Layer 5 of a small transformer language model trained on English Wikipedia (15 layers, counted from 0, width 128).
A neuron's activation on a vector x is SiLU(gate . x) times (in . x), where the dot is the dot product.
The model reads these tokens: "," " he" " received" " over" " " "4" "0" " injuries" " in" "f" "lic" "ted"

The vector x that enters this layer's MLP at each token. A number n stands for (n - 128) times 0.019.
0 ",": 108, 97, 108, 142, 146, 177, 154, 181, 99, 121, 148, 154, 127, 137, 197, 152, 124, 160, 122, 133, 133, 128, 94, 144, 122, 110, 89, 145, 204, 132, 155, 175, 123, 137, 141, 86, 168, 173, 124, 165, 126, 109, 133, 153, 161, 77, 139, 120, 84, 138, 118, 121, 18, 124, 134, 123, 156, 85, 181, 131, 78, 149, 160, 110, 161, 149, 141, 98, 141, 108, 115, 95, 140, 87, 193, 146, 146, 106, 152, 162, 144, 150, 99, 142, 161, 171, 177, 97, 125, 101, 86, 146, 220, 94, 187, 168, 149, 60, 159, 103, 156, 107, 104, 128, 157, 129, 162, 116, 166, 118, 91, 161, 155, 107, 132, 194, 139, 158, 101, 171, 142, 86, 88, 148, 141, 135, 112, 108
1 " he": 89, 120, 155, 126, 133, 164, 157, 142, 155, 134, 117, 102, 137, 116, 167, 163, 58, 132, 113, 186, 145, 88, 115, 193, 152, 132, 138, 82, 176, 93, 164, 146, 86, 145, 167, 81, 189, 136, 93, 155, 156, 89, 103, 155, 138, 84, 52, 127, 129, 131, 116, 128, 34, 178, 115, 133, 114, 79, 138, 133, 106, 98, 169, 122, 111, 83, 101, 75, 144, 58, 99, 145, 166, 98, 202, 103, 147, 65, 141, 120, 151, 107, 145, 108, 176, 162, 119, 88, 153, 137, 122, 106, 215, 99, 207, 168, 133, 160, 102, 101, 111, 83, 91, 127, 164, 151, 134, 127, 146, 133, 69, 134, 121, 112, 155, 140, 108, 121, 148, 152, 127, 66, 65, 145, 101, 92, 138, 114
2 " received": 110, 76, 108, 127, 78, 166, 120, 147, 106, 118, 90, 174, 123, 135, 127, 152, 132, 123, 133, 136, 167, 125, 78, 135, 124, 128, 90, 57, 185, 109, 180, 141, 162, 132, 102, 80, 180, 243, 175, 197, 115, 142, 100, 163, 169, 91, 64, 139, 77, 119, 113, 116, 65, 134, 112, 89, 90, 137, 99, 136, 96, 134, 143, 125, 131, 167, 124, 208, 148, 107, 135, 174, 118, 115, 100, 160, 130, 67, 128, 115, 121, 184, 149, 54, 201, 143, 125, 83, 91, 95, 152, 109, 174, 137, 141, 181, 153, 160, 121, 87, 155, 49, 103, 120, 85, 112, 149, 162, 181, 58, 108, 118, 65, 86, 124, 135, 143, 127, 112, 119, 118, 107, 105, 87, 95, 112, 124, 115
3 " over": 137, 104, 117, 153, 111, 167, 116, 169, 166, 109, 78, 108, 129, 153, 193, 166, 94, 135, 127, 100, 103, 125, 133, 68, 88, 100, 110, 60, 162, 143, 194, 132, 128, 133, 109, 150, 150, 154, 114, 156, 151, 119, 97, 115, 114, 67, 148, 151, 101, 154, 115, 112, 58, 149, 182, 89, 71, 125, 113, 157, 60, 97, 77, 78, 128, 126, 179, 208, 157, 75, 88, 169, 106, 124, 209, 158, 66, 56, 151, 131, 157, 131, 154, 126, 137, 172, 130, 61, 156, 105, 148, 103, 163, 163, 143, 140, 130, 111, 116, 84, 136, 136, 88, 188, 140, 148, 136, 139, 176, 79, 113, 97, 52, 123, 165, 127, 148, 189, 138, 158, 154, 75, 175, 94, 97, 74, 125, 121
4 " ": 112, 119, 131, 124, 105, 100, 122, 113, 200, 90, 128, 176, 134, 192, 113, 156, 110, 196, 178, 115, 125, 60, 112, 63, 127, 149, 183, 113, 181, 134, 146, 127, 124, 127, 112, 76, 179, 93, 116, 156, 160, 167, 136, 142, 125, 90, 92, 101, 123, 111, 135, 88, 81, 193, 126, 92, 96, 79, 125, 106, 120, 128, 159, 128, 110, 64, 142, 170, 100, 105, 96, 129, 127, 152, 149, 185, 134, 118, 208, 137, 142, 127, 119, 76, 105, 167, 137, 104, 118, 103, 121, 141, 144, 96, 204, 166, 150, 93, 121, 101, 119, 101, 117, 149, 153, 111, 146, 130, 152, 112, 120, 121, 146, 83, 147, 163, 111, 145, 117, 94, 142, 47, 141, 161, 117, 152, 70, 119
5 "4": 130, 133, 146, 110, 83, 109, 131, 161, 185, 67, 97, 202, 171, 169, 164, 142, 118, 154, 160, 169, 144, 85, 79, 153, 138, 113, 171, 129, 189, 126, 163, 204, 138, 106, 136, 82, 148, 168, 105, 165, 115, 152, 118, 128, 123, 79, 106, 112, 122, 140, 130, 122, 24, 112, 174, 138, 129, 64, 159, 128, 125, 110, 150, 118, 100, 86, 120, 116, 130, 119, 118, 107, 145, 113, 158, 126, 121, 98, 138, 166, 195, 125, 103, 79, 95, 159, 123, 109, 117, 107, 125, 132, 120, 165, 150, 195, 139, 91, 106, 128, 142, 119, 44, 117, 186, 94, 155, 120, 172, 87, 116, 142, 165, 91, 157, 89, 147, 84, 117, 168, 119, 111, 118, 103, 140, 175, 111, 174
6 "0": 123, 70, 127, 100, 75, 76, 109, 164, 139, 94, 173, 163, 129, 141, 180, 149, 100, 132, 134, 134, 128, 120, 86, 126, 155, 127, 204, 154, 177, 102, 132, 114, 107, 115, 116, 73, 147, 161, 135, 143, 99, 140, 113, 158, 147, 87, 90, 97, 133, 104, 135, 143, 9, 111, 185, 53, 132, 50, 114, 129, 100, 107, 127, 116, 122, 93, 116, 132, 147, 151, 78, 175, 140, 98, 145, 195, 116, 115, 107, 148, 145, 100, 102, 98, 102, 151, 150, 125, 139, 79, 132, 131, 168, 131, 144, 144, 108, 61, 124, 131, 149, 59, 90, 120, 142, 152, 114, 117, 180, 67, 94, 122, 126, 85, 122, 113, 176, 84, 147, 136, 115, 98, 151, 97, 82, 104, 95, 144
7 " injuries": 74, 48, 102, 104, 100, 166, 173, 171, 153, 156, 96, 180, 126, 165, 111, 136, 103, 165, 101, 163, 69, 85, 106, 126, 139, 135, 104, 69, 189, 97, 173, 155, 136, 130, 134, 113, 143, 160, 112, 126, 96, 139, 166, 153, 166, 90, 126, 109, 106, 182, 173, 118, 49, 130, 139, 69, 88, 98, 135, 193, 123, 124, 162, 142, 124, 140, 112, 156, 184, 133, 94, 115, 119, 121, 194, 101, 121, 79, 122, 101, 166, 110, 179, 77, 151, 145, 158, 104, 137, 152, 141, 180, 116, 84, 105, 129, 122, 84, 113, 79, 114, 126, 121, 160, 189, 113, 136, 116, 138, 127, 111, 153, 143, 77, 100, 125, 135, 138, 108, 153, 126, 47, 134, 141, 70, 124, 102, 165
8 " in": 100, 121, 158, 165, 132, 93, 123, 134, 146, 111, 101, 133, 97, 122, 164, 152, 119, 168, 175, 128, 124, 86, 99, 107, 133, 97, 112, 70, 144, 170, 169, 93, 136, 144, 122, 92, 192, 196, 114, 168, 162, 121, 106, 144, 169, 103, 94, 75, 115, 149, 133, 83, 11, 117, 185, 95, 139, 92, 133, 91, 91, 110, 166, 68, 133, 106, 135, 166, 144, 95, 94, 147, 183, 104, 159, 208, 113, 73, 126, 152, 147, 153, 138, 121, 168, 150, 90, 101, 132, 143, 174, 150, 127, 152, 158, 142, 193, 100, 123, 75, 96, 116, 78, 162, 119, 141, 116, 123, 165, 79, 87, 81, 126, 95, 157, 148, 169, 165, 119, 149, 134, 98, 181, 92, 85, 85, 156, 89
9 "f": 117, 105, 119, 111, 171, 82, 161, 172, 85, 55, 133, 170, 112, 165, 168, 103, 116, 126, 124, 162, 110, 67, 91, 100, 162, 96, 173, 115, 158, 165, 74, 90, 112, 100, 116, 140, 104, 79, 142, 154, 157, 153, 120, 182, 133, 135, 110, 111, 101, 157, 144, 159, 100, 145, 153, 103, 90, 109, 140, 136, 102, 99, 132, 164, 156, 133, 133, 178, 126, 143, 143, 99, 156, 146, 164, 133, 125, 98, 193, 163, 121, 105, 101, 138, 163, 123, 58, 105, 166, 149, 78, 132, 151, 198, 125, 165, 179, 61, 116, 161, 164, 134, 64, 188, 152, 120, 161, 172, 194, 129, 112, 120, 106, 145, 144, 164, 196, 129, 145, 202, 96, 73, 125, 123, 81, 150, 58, 85
10 "lic": 117, 112, 70, 106, 150, 73, 107, 173, 102, 71, 158, 156, 68, 151, 193, 92, 90, 116, 124, 166, 121, 126, 72, 110, 190, 119, 174, 87, 174, 146, 51, 90, 92, 150, 128, 149, 185, 94, 129, 180, 191, 189, 88, 135, 171, 149, 142, 125, 131, 108, 158, 167, 82, 104, 108, 89, 100, 141, 96, 123, 93, 83, 152, 149, 121, 152, 116, 151, 201, 144, 89, 172, 165, 124, 146, 127, 160, 101, 109, 141, 136, 156, 102, 137, 80, 187, 103, 173, 133, 62, 148, 128, 129, 113, 151, 149, 157, 114, 136, 131, 113, 99, 107, 131, 97, 116, 138, 166, 207, 166, 77, 125, 171, 106, 58, 158, 149, 101, 173, 114, 138, 75, 112, 106, 88, 134, 121, 68
11 "ted": 122, 75, 89, 97, 123, 128, 98, 178, 121, 85, 88, 144, 123, 149, 115, 153, 70, 102, 131, 153, 150, 99, 74, 121, 97, 127, 125, 111, 189, 77, 150, 100, 106, 130, 127, 96, 183, 146, 151, 205, 131, 149, 104, 154, 133, 80, 103, 157, 94, 124, 118, 150, 33, 138, 115, 100, 119, 130, 138, 165, 97, 109, 154, 90, 158, 153, 124, 137, 162, 127, 152, 178, 144, 96, 142, 102, 120, 132, 122, 124, 151, 139, 140, 65, 136, 183, 157, 100, 121, 121, 176, 152, 188, 125, 114, 194, 142, 94, 107, 79, 167, 31, 150, 129, 91, 108, 122, 187, 163, 79, 113, 68, 78, 121, 118, 120, 156, 177, 179, 160, 157, 105, 128, 147, 95, 135, 87, 95

Each question shows the input weights of one neuron of the MLP. A number n stands for (n - 128) times 0.0052.

n225 gate: 106, 124, 138, 169, 98, 159, 81, 118, 133, 91, 152, 143, 101, 112, 124, 177, 114, 125, 79, 99, 130, 164, 175, 139, 139, 100, 109, 162, 127, 83, 132, 99, 116, 120, 124, 121, 117, 87, 141, 151, 148, 141, 140, 140, 162, 124, 162, 159, 116, 167, 162, 105, 114, 127, 141, 109, 143, 142, 138, 135, 135, 158, 157, 102, 129, 125, 122, 114, 119, 139, 138, 68, 127, 130, 137, 114, 134, 113, 100, 151, 129, 116, 111, 114, 161, 186, 165, 95, 124, 160, 144, 114, 108, 145, 133, 122, 167, 161, 116, 135, 93, 151, 107, 118, 96, 85, 151, 77, 136, 119, 113, 98, 161, 154, 127, 148, 126, 103, 113, 139, 111, 186, 138, 134, 176, 170, 145, 128
n225 in: 92, 148, 134, 118, 142, 146, 89, 152, 141, 143, 126, 157, 129, 119, 142, 110, 122, 96, 70, 60, 167, 121, 112, 146, 115, 101, 150, 98, 126, 120, 128, 177, 119, 123, 170, 139, 162, 182, 109, 88, 100, 183, 168, 118, 175, 122, 115, 153, 162, 161, 142, 135, 130, 144, 150, 148, 112, 89, 103, 134, 130, 112, 148, 148, 148, 88, 100, 128, 167, 138, 140, 125, 156, 132, 119, 118, 113, 183, 107, 125, 96, 140, 101, 137, 136, 120, 95, 172, 147, 155, 105, 153, 148, 182, 115, 134, 104, 92, 105, 134, 176, 113, 133, 104, 164, 133, 137, 149, 126, 118, 71, 103, 151, 120, 109, 107, 128, 126, 122, 156, 121, 157, 145, 150, 139, 106, 115, 159
Which token does this neuron like most? 4 " "

n88 gate: 129, 148, 127, 131, 119, 119, 83, 98, 153, 194, 118, 119, 160, 142, 133, 95, 152, 157, 120, 170, 121, 123, 105, 140, 77, 136, 105, 116, 100, 112, 119, 148, 136, 147, 146, 142, 133, 149, 121, 119, 153, 156, 123, 139, 148, 97, 138, 113, 106, 125, 121, 113, 144, 131, 152, 119, 146, 159, 111, 135, 133, 126, 135, 144, 146, 95, 75, 145, 152, 161, 84, 124, 160, 142, 104, 119, 179, 131, 144, 116, 125, 114, 150, 132, 152, 132, 112, 183, 149, 168, 126, 148, 142, 105, 138, 100, 137, 125, 153, 109, 124, 132, 140, 137, 139, 110, 81, 149, 115, 92, 123, 125, 118, 95, 162, 135, 145, 132, 128, 142, 89, 148, 95, 118, 126, 141, 156, 114
n88 in: 140, 123, 108, 105, 135, 88, 108, 140, 126, 148, 112, 135, 186, 147, 131, 125, 152, 146, 95, 98, 104, 88, 122, 127, 141, 141, 106, 142, 124, 133, 115, 163, 118, 140, 166, 125, 135, 138, 96, 122, 148, 134, 119, 114, 141, 105, 144, 120, 109, 128, 145, 81, 103, 119, 143, 176, 113, 107, 137, 78, 168, 123, 106, 98, 144, 116, 79, 127, 164, 119, 116, 113, 108, 114, 116, 124, 145, 123, 121, 112, 151, 100, 191, 132, 161, 132, 91, 138, 139, 157, 111, 146, 128, 122, 129, 100, 156, 137, 146, 106, 83, 146, 133, 108, 124, 105, 119, 149, 145, 76, 135, 113, 109, 119, 147, 119, 117, 155, 116, 152, 118, 142, 89, 134, 123, 144, 140, 95
Which token does this neuron like most? 8 " in"

n105 gate: 174, 161, 85, 131, 120, 160, 193, 116, 168, 130, 164, 88, 127, 133, 108, 135, 126, 131, 124, 124, 111, 108, 107, 119, 154, 162, 150, 184, 117, 119, 116, 110, 144, 130, 116, 127, 162, 112, 96, 119, 122, 150, 144, 141, 107, 156, 135, 85, 123, 140, 141, 110, 99, 131, 135, 119, 150, 97, 142, 139, 150, 112, 111, 122, 141, 171, 135, 111, 85, 109, 132, 144, 118, 96, 82, 104, 143, 143, 113, 156, 165, 159, 143, 108, 154, 133, 115, 143, 125, 106, 143, 107, 151, 117, 107, 131, 112, 147, 144, 195, 132, 136, 100, 171, 132, 109, 110, 160, 140, 99, 133, 135, 127, 102, 86, 112, 140, 122, 92, 129, 109, 98, 175, 138, 152, 95, 175, 129
n105 in: 135, 61, 128, 166, 125, 146, 101, 161, 87, 136, 114, 129, 92, 101, 113, 151, 106, 109, 160, 165, 147, 124, 108, 122, 126, 92, 150, 132, 134, 130, 137, 189, 99, 177, 163, 131, 92, 149, 175, 141, 95, 80, 104, 111, 120, 114, 158, 116, 160, 153, 132, 138, 130, 136, 119, 119, 161, 167, 101, 98, 104, 121, 129, 127, 98, 116, 146, 165, 134, 124, 128, 87, 139, 135, 125, 134, 152, 108, 146, 140, 118, 116, 102, 164, 121, 123, 131, 107, 136, 142, 140, 175, 103, 142, 145, 124, 132, 133, 121, 145, 92, 166, 151, 155, 108, 133, 137, 99, 121, 130, 137, 132, 161, 130, 91, 156, 99, 165, 122, 97, 123, 151, 135, 115, 146, 148, 156, 171
Which token does this neuron like most? 11 "ted"

n147 gate: 115, 157, 135, 148, 133, 102, 135, 155, 140, 144, 145, 107, 124, 130, 102, 146, 136, 120, 102, 48, 103, 122, 142, 117, 201, 116, 83, 171, 171, 151, 126, 152, 126, 146, 137, 118, 164, 105, 177, 106, 138, 120, 128, 116, 184, 179, 125, 112, 163, 163, 113, 95, 89, 153, 141, 135, 126, 126, 119, 114, 128, 149, 160, 112, 172, 156, 152, 120, 117, 127, 154, 116, 111, 156, 101, 84, 130, 91, 145, 158, 170, 114, 96, 144, 114, 139, 145, 141, 70, 95, 144, 107, 120, 120, 126, 125, 149, 151, 74, 178, 71, 97, 95, 78, 142, 86, 159, 109, 130, 160, 127, 104, 129, 124, 114, 165, 130, 117, 138, 178, 155, 115, 135, 123, 129, 114, 130, 86
n147 in: 125, 147, 146, 130, 66, 112, 147, 114, 153, 129, 87, 141, 114, 121, 121, 133, 129, 98, 144, 131, 131, 160, 125, 155, 119, 97, 145, 153, 115, 130, 124, 123, 123, 143, 135, 140, 153, 170, 135, 145, 171, 169, 125, 135, 95, 146, 144, 143, 136, 143, 107, 155, 108, 107, 119, 144, 141, 132, 117, 135, 129, 106, 150, 106, 142, 131, 112, 164, 91, 134, 128, 131, 168, 140, 106, 93, 139, 111, 139, 127, 129, 106, 119, 114, 112, 193, 112, 177, 165, 144, 140, 177, 138, 132, 98, 134, 159, 158, 112, 129, 93, 144, 154, 169, 131, 106, 167, 127, 134, 135, 157, 126, 125, 131, 135, 134, 95, 124, 180, 110, 132, 108, 137, 148, 119, 82, 127, 113
Which token does this neuron like most? 10 "lic"

n21 gate: 135, 114, 105, 122, 138, 113, 128, 105, 94, 162, 124, 138, 125, 141, 117, 99, 142, 102, 95, 95, 104, 160, 181, 157, 146, 123, 124, 166, 139, 100, 108, 119, 130, 136, 126, 166, 115, 158, 156, 132, 142, 123, 145, 115, 117, 129, 126, 93, 129, 116, 114, 145, 142, 111, 135, 122, 105, 178, 118, 113, 86, 174, 94, 83, 116, 112, 115, 116, 128, 124, 169, 141, 115, 127, 148, 153, 127, 89, 135, 126, 153, 133, 95, 115, 187, 83, 92, 128, 136, 103, 135, 132, 111, 135, 145, 78, 123, 145, 97, 130, 141, 163, 167, 87, 82, 150, 153, 104, 150, 120, 137, 114, 106, 143, 150, 109, 139, 131, 146, 119, 129, 113, 135, 130, 131, 140, 124, 132
n21 in: 161, 146, 75, 109, 141, 140, 183, 110, 129, 151, 109, 165, 104, 141, 166, 94, 136, 125, 127, 119, 103, 138, 161, 144, 91, 126, 92, 108, 114, 134, 137, 111, 112, 122, 109, 114, 177, 100, 122, 167, 142, 126, 128, 164, 107, 139, 124, 116, 160, 121, 108, 138, 113, 144, 116, 114, 146, 134, 101, 98, 148, 118, 121, 102, 113, 90, 125, 116, 140, 147, 141, 107, 89, 93, 152, 119, 143, 120, 72, 137, 122, 122, 91, 143, 137, 140, 97, 122, 205, 121, 129, 109, 126, 149, 143, 104, 147, 155, 122, 131, 164, 140, 140, 133, 45, 151, 132, 153, 153, 109, 114, 123, 75, 101, 147, 126, 128, 124, 156, 122, 140, 141, 117, 172, 108, 121, 122, 119
On which three tokens does it fire most, strongest first? 7 " injuries", 5 "4", 4 " "

n131 gate: 103, 131, 139, 146, 110, 120, 150, 128, 119, 163, 122, 165, 123, 142, 133, 156, 118, 166, 134, 124, 94, 123, 104, 106, 139, 125, 102, 139, 141, 108, 146, 140, 117, 165, 103, 100, 117, 110, 107, 128, 108, 81, 112, 93, 143, 94, 117, 140, 99, 119, 132, 136, 134, 137, 125, 149, 165, 138, 156, 136, 138, 139, 130, 109, 134, 97, 144, 137, 163, 139, 210, 148, 147, 109, 127, 132, 156, 126, 134, 145, 156, 132, 91, 170, 125, 117, 98, 117, 146, 104, 154, 156, 94, 153, 140, 137, 124, 129, 108, 143, 163, 138, 148, 154, 134, 176, 91, 115, 108, 126, 87, 103, 122, 154, 133, 70, 96, 116, 127, 123, 158, 87, 160, 116, 155, 82, 130, 94
n131 in: 138, 169, 152, 152, 136, 109, 85, 145, 158, 94, 134, 107, 140, 137, 111, 121, 132, 89, 145, 107, 136, 129, 147, 160, 98, 113, 131, 123, 148, 137, 119, 131, 131, 100, 141, 155, 144, 162, 123, 128, 147, 130, 150, 142, 118, 147, 167, 111, 169, 148, 89, 137, 129, 90, 150, 137, 145, 120, 122, 129, 127, 94, 117, 159, 102, 164, 95, 136, 83, 129, 96, 97, 132, 120, 120, 174, 128, 95, 116, 132, 118, 118, 132, 82, 129, 157, 107, 136, 95, 152, 118, 109, 138, 110, 109, 80, 156, 125, 173, 118, 89, 110, 102, 140, 104, 132, 142, 151, 122, 135, 158, 159, 157, 105, 127, 133, 155, 183, 158, 141, 122, 98, 129, 130, 88, 179, 151, 111
Which token does this neuron like most? 8 " in"

n127 gate: 110, 138, 123, 125, 127, 125, 132, 149, 88, 118, 138, 126, 134, 138, 122, 132, 129, 90, 114, 146, 172, 153, 138, 154, 89, 121, 148, 128, 113, 143, 121, 146, 107, 132, 126, 143, 94, 79, 150, 130, 150, 129, 134, 117, 125, 113, 79, 106, 96, 130, 140, 163, 128, 120, 130, 71, 167, 144, 125, 111, 114, 128, 141, 148, 136, 117, 149, 100, 129, 126, 136, 149, 112, 139, 165, 144, 124, 173, 85, 117, 104, 122, 133, 161, 165, 94, 115, 119, 164, 127, 165, 87, 123, 134, 110, 126, 105, 149, 104, 97, 114, 126, 131, 155, 62, 164, 97, 109, 100, 190, 132, 130, 116, 114, 151, 142, 70, 150, 129, 131, 148, 119, 125, 117, 133, 135, 87, 110
n127 in: 139, 134, 113, 102, 127, 171, 106, 122, 110, 110, 81, 153, 133, 145, 83, 149, 120, 143, 134, 116, 119, 153, 151, 151, 145, 149, 140, 85, 120, 156, 107, 104, 164, 134, 172, 58, 144, 128, 149, 113, 101, 144, 123, 118, 139, 133, 141, 115, 130, 143, 138, 99, 103, 128, 128, 147, 134, 155, 132, 121, 114, 131, 132, 128, 134, 132, 129, 113, 116, 111, 145, 119, 100, 141, 115, 171, 151, 133, 172, 119, 146, 138, 156, 189, 67, 195, 152, 112, 140, 146, 89, 142, 150, 106, 144, 100, 148, 119, 160, 150, 132, 115, 138, 119, 153, 136, 126, 175, 132, 133, 149, 103, 141, 164, 73, 111, 153, 144, 103, 111, 77, 134, 134, 124, 149, 154, 177, 148
Which token does this neuron like most? 6 "0"

n312 gate: 87, 122, 148, 113, 116, 167, 146, 119, 119, 111, 158, 91, 133, 113, 137, 163, 173, 153, 160, 123, 109, 106, 107, 144, 132, 129, 134, 141, 95, 100, 90, 165, 169, 133, 130, 148, 181, 123, 218, 120, 70, 122, 107, 152, 131, 134, 125, 95, 146, 100, 150, 101, 151, 120, 154, 156, 140, 113, 115, 120, 165, 153, 134, 123, 156, 122, 121, 196, 177, 120, 133, 143, 135, 99, 140, 107, 88, 153, 121, 106, 152, 135, 157, 154, 152, 135, 138, 149, 112, 119, 90, 137, 149, 112, 82, 119, 168, 114, 142, 168, 191, 133, 118, 157, 151, 176, 130, 115, 113, 136, 141, 139, 141, 124, 131, 144, 110, 175, 64, 91, 138, 70, 91, 122, 91, 97, 158, 130
n312 in: 170, 110, 75, 150, 148, 86, 72, 155, 55, 115, 110, 103, 90, 126, 115, 161, 114, 138, 96, 101, 105, 148, 184, 144, 149, 114, 144, 124, 132, 120, 152, 125, 138, 107, 109, 137, 133, 96, 97, 142, 121, 146, 127, 92, 163, 87, 154, 131, 145, 124, 112, 137, 103, 147, 103, 64, 142, 107, 143, 123, 90, 190, 163, 113, 107, 129, 172, 113, 102, 124, 130, 137, 89, 92, 120, 155, 162, 124, 155, 130, 141, 141, 146, 163, 134, 117, 76, 127, 111, 124, 163, 139, 124, 163, 80, 128, 141, 101, 130, 134, 136, 177, 127, 118, 160, 134, 91, 101, 135, 148, 114, 104, 84, 76, 118, 121, 157, 100, 128, 190, 171, 115, 109, 151, 141, 137, 85, 125
On which two tokens does it fire most, strongest first? 0 ",", 7 " injuries"

n178 gate: 102, 124, 83, 110, 136, 135, 125, 124, 116, 145, 142, 112, 155, 171, 129, 124, 137, 127, 151, 177, 131, 103, 123, 121, 136, 111, 134, 120, 94, 141, 120, 98, 114, 146, 149, 175, 135, 116, 111, 159, 108, 126, 129, 155, 129, 111, 94, 149, 121, 122, 107, 104, 147, 126, 86, 105, 105, 123, 106, 123, 145, 131, 142, 110, 122, 138, 115, 111, 111, 154, 149, 121, 161, 135, 139, 126, 122, 144, 141, 139, 129, 122, 151, 157, 113, 156, 119, 140, 161, 127, 138, 109, 125, 85, 122, 107, 74, 128, 111, 144, 121, 125, 108, 160, 140, 120, 148, 134, 127, 147, 122, 141, 122, 106, 166, 145, 102, 44, 168, 139, 108, 128, 149, 126, 107, 117, 153, 98
n178 in: 138, 116, 143, 134, 100, 155, 184, 124, 141, 120, 148, 163, 114, 115, 127, 163, 69, 109, 116, 108, 115, 118, 171, 136, 102, 166, 154, 91, 136, 146, 157, 127, 110, 172, 114, 109, 114, 137, 149, 96, 146, 127, 151, 117, 148, 102, 121, 130, 147, 127, 155, 106, 88, 133, 157, 116, 114, 144, 124, 90, 96, 131, 115, 94, 155, 153, 84, 152, 117, 129, 112, 108, 125, 54, 60, 120, 108, 114, 127, 131, 152, 145, 122, 105, 129, 124, 138, 113, 151, 131, 137, 127, 127, 143, 145, 136, 137, 110, 103, 136, 129, 150, 145, 122, 153, 149, 137, 143, 114, 107, 120, 107, 173, 177, 123, 135, 177, 169, 130, 110, 83, 149, 139, 109, 125, 109, 132, 110
Which token does this neuron like most? 1 " he"

n264 gate: 128, 104, 125, 137, 74, 136, 124, 107, 123, 165, 101, 129, 148, 159, 137, 91, 132, 118, 106, 111, 150, 118, 134, 119, 131, 139, 146, 104, 122, 103, 120, 145, 146, 134, 134, 131, 113, 136, 127, 124, 156, 147, 138, 116, 127, 104, 137, 112, 123, 131, 111, 114, 124, 116, 147, 166, 83, 161, 129, 127, 113, 171, 127, 115, 123, 154, 158, 120, 138, 114, 132, 113, 79, 154, 176, 122, 165, 138, 152, 130, 136, 120, 129, 90, 109, 69, 94, 144, 101, 152, 152, 174, 93, 162, 119, 135, 113, 115, 160, 88, 83, 94, 103, 110, 129, 96, 118, 124, 173, 106, 121, 93, 122, 171, 108, 142, 91, 160, 103, 129, 149, 136, 87, 130, 146, 156, 138, 163
n264 in: 133, 134, 143, 94, 114, 151, 149, 151, 163, 102, 139, 95, 120, 112, 101, 190, 139, 120, 129, 94, 170, 93, 141, 122, 162, 122, 122, 148, 125, 140, 142, 141, 132, 112, 137, 126, 109, 141, 108, 133, 91, 154, 123, 133, 155, 166, 115, 109, 170, 116, 129, 86, 123, 119, 136, 147, 113, 90, 81, 142, 142, 127, 144, 147, 151, 120, 133, 131, 139, 92, 80, 145, 173, 78, 94, 101, 130, 148, 83, 117, 127, 155, 138, 127, 115, 156, 132, 103, 150, 155, 125, 100, 135, 153, 125, 122, 166, 134, 134, 136, 146, 139, 123, 117, 115, 115, 155, 131, 101, 134, 140, 131, 115, 142, 127, 118, 129, 106, 105, 114, 110, 117, 128, 155, 159, 147, 115, 129
Which token does this neuron like most? 5 "4"

n303 gate: 116, 141, 146, 125, 117, 135, 127, 131, 107, 136, 79, 127, 105, 129, 80, 164, 156, 135, 135, 157, 165, 111, 136, 139, 128, 125, 133, 109, 149, 89, 146, 115, 120, 155, 166, 141, 120, 66, 155, 120, 110, 119, 146, 138, 107, 162, 157, 102, 142, 143, 153, 117, 126, 107, 127, 147, 168, 109, 99, 129, 133, 109, 175, 125, 139, 145, 110, 154, 139, 139, 170, 157, 101, 157, 109, 127, 123, 127, 175, 123, 92, 102, 120, 136, 119, 129, 149, 111, 140, 116, 157, 137, 156, 150, 137, 157, 131, 163, 118, 148, 126, 148, 101, 137, 154, 159, 135, 131, 123, 162, 159, 177, 112, 142, 100, 173, 94, 145, 131, 123, 127, 147, 104, 125, 133, 162, 169, 141
n303 in: 167, 130, 130, 104, 128, 141, 81, 152, 146, 146, 155, 127, 112, 160, 161, 137, 124, 84, 121, 77, 123, 158, 139, 130, 114, 138, 148, 113, 117, 173, 161, 120, 84, 129, 144, 153, 116, 111, 99, 115, 100, 140, 113, 124, 130, 95, 132, 137, 137, 130, 112, 113, 139, 149, 127, 129, 126, 119, 132, 166, 129, 145, 140, 127, 102, 159, 133, 116, 133, 90, 127, 99, 134, 169, 111, 105, 130, 144, 110, 131, 124, 136, 132, 96, 117, 130, 122, 97, 99, 130, 89, 176, 146, 143, 147, 136, 123, 111, 127, 107, 135, 88, 152, 101, 133, 76, 141, 112, 115, 179, 99, 103, 106, 107, 133, 92, 106, 132, 117, 137, 116, 134, 142, 124, 120, 116, 142, 97
Which token does this neuron like most? 8 " in"

n311 gate: 73, 134, 85, 120, 121, 159, 124, 113, 102, 150, 145, 113, 127, 107, 140, 107, 134, 181, 107, 137, 141, 107, 92, 137, 111, 147, 160, 149, 120, 140, 73, 136, 130, 101, 162, 148, 150, 150, 120, 135, 133, 104, 133, 148, 120, 187, 141, 114, 118, 129, 148, 106, 151, 135, 120, 174, 80, 134, 99, 172, 121, 172, 120, 79, 127, 116, 117, 109, 100, 146, 148, 163, 120, 98, 129, 121, 117, 156, 118, 84, 113, 71, 138, 105, 169, 168, 117, 105, 110, 150, 129, 112, 121, 74, 123, 152, 120, 160, 103, 97, 166, 140, 69, 132, 91, 108, 147, 129, 110, 124, 92, 119, 135, 100, 80, 135, 119, 105, 166, 152, 158, 84, 138, 133, 119, 153, 105, 159
n311 in: 79, 131, 94, 101, 123, 146, 133, 130, 144, 148, 134, 121, 124, 101, 115, 149, 126, 119, 95, 97, 143, 141, 129, 133, 147, 173, 146, 107, 123, 144, 112, 117, 146, 80, 156, 151, 121, 135, 112, 129, 176, 107, 116, 139, 129, 153, 131, 133, 76, 82, 89, 79, 161, 101, 135, 164, 88, 116, 146, 143, 156, 127, 136, 88, 57, 146, 130, 95, 134, 126, 145, 163, 123, 75, 142, 145, 97, 155, 182, 115, 50, 144, 101, 103, 165, 136, 119, 122, 107, 111, 115, 154, 128, 84, 152, 103, 165, 147, 120, 116, 110, 132, 130, 120, 152, 91, 160, 127, 127, 93, 120, 134, 139, 97, 120, 162, 141, 142, 111, 178, 125, 101, 153, 100, 108, 136, 131, 109
On which two tokens does it fire most, strongest first? 1 " he", 2 " received"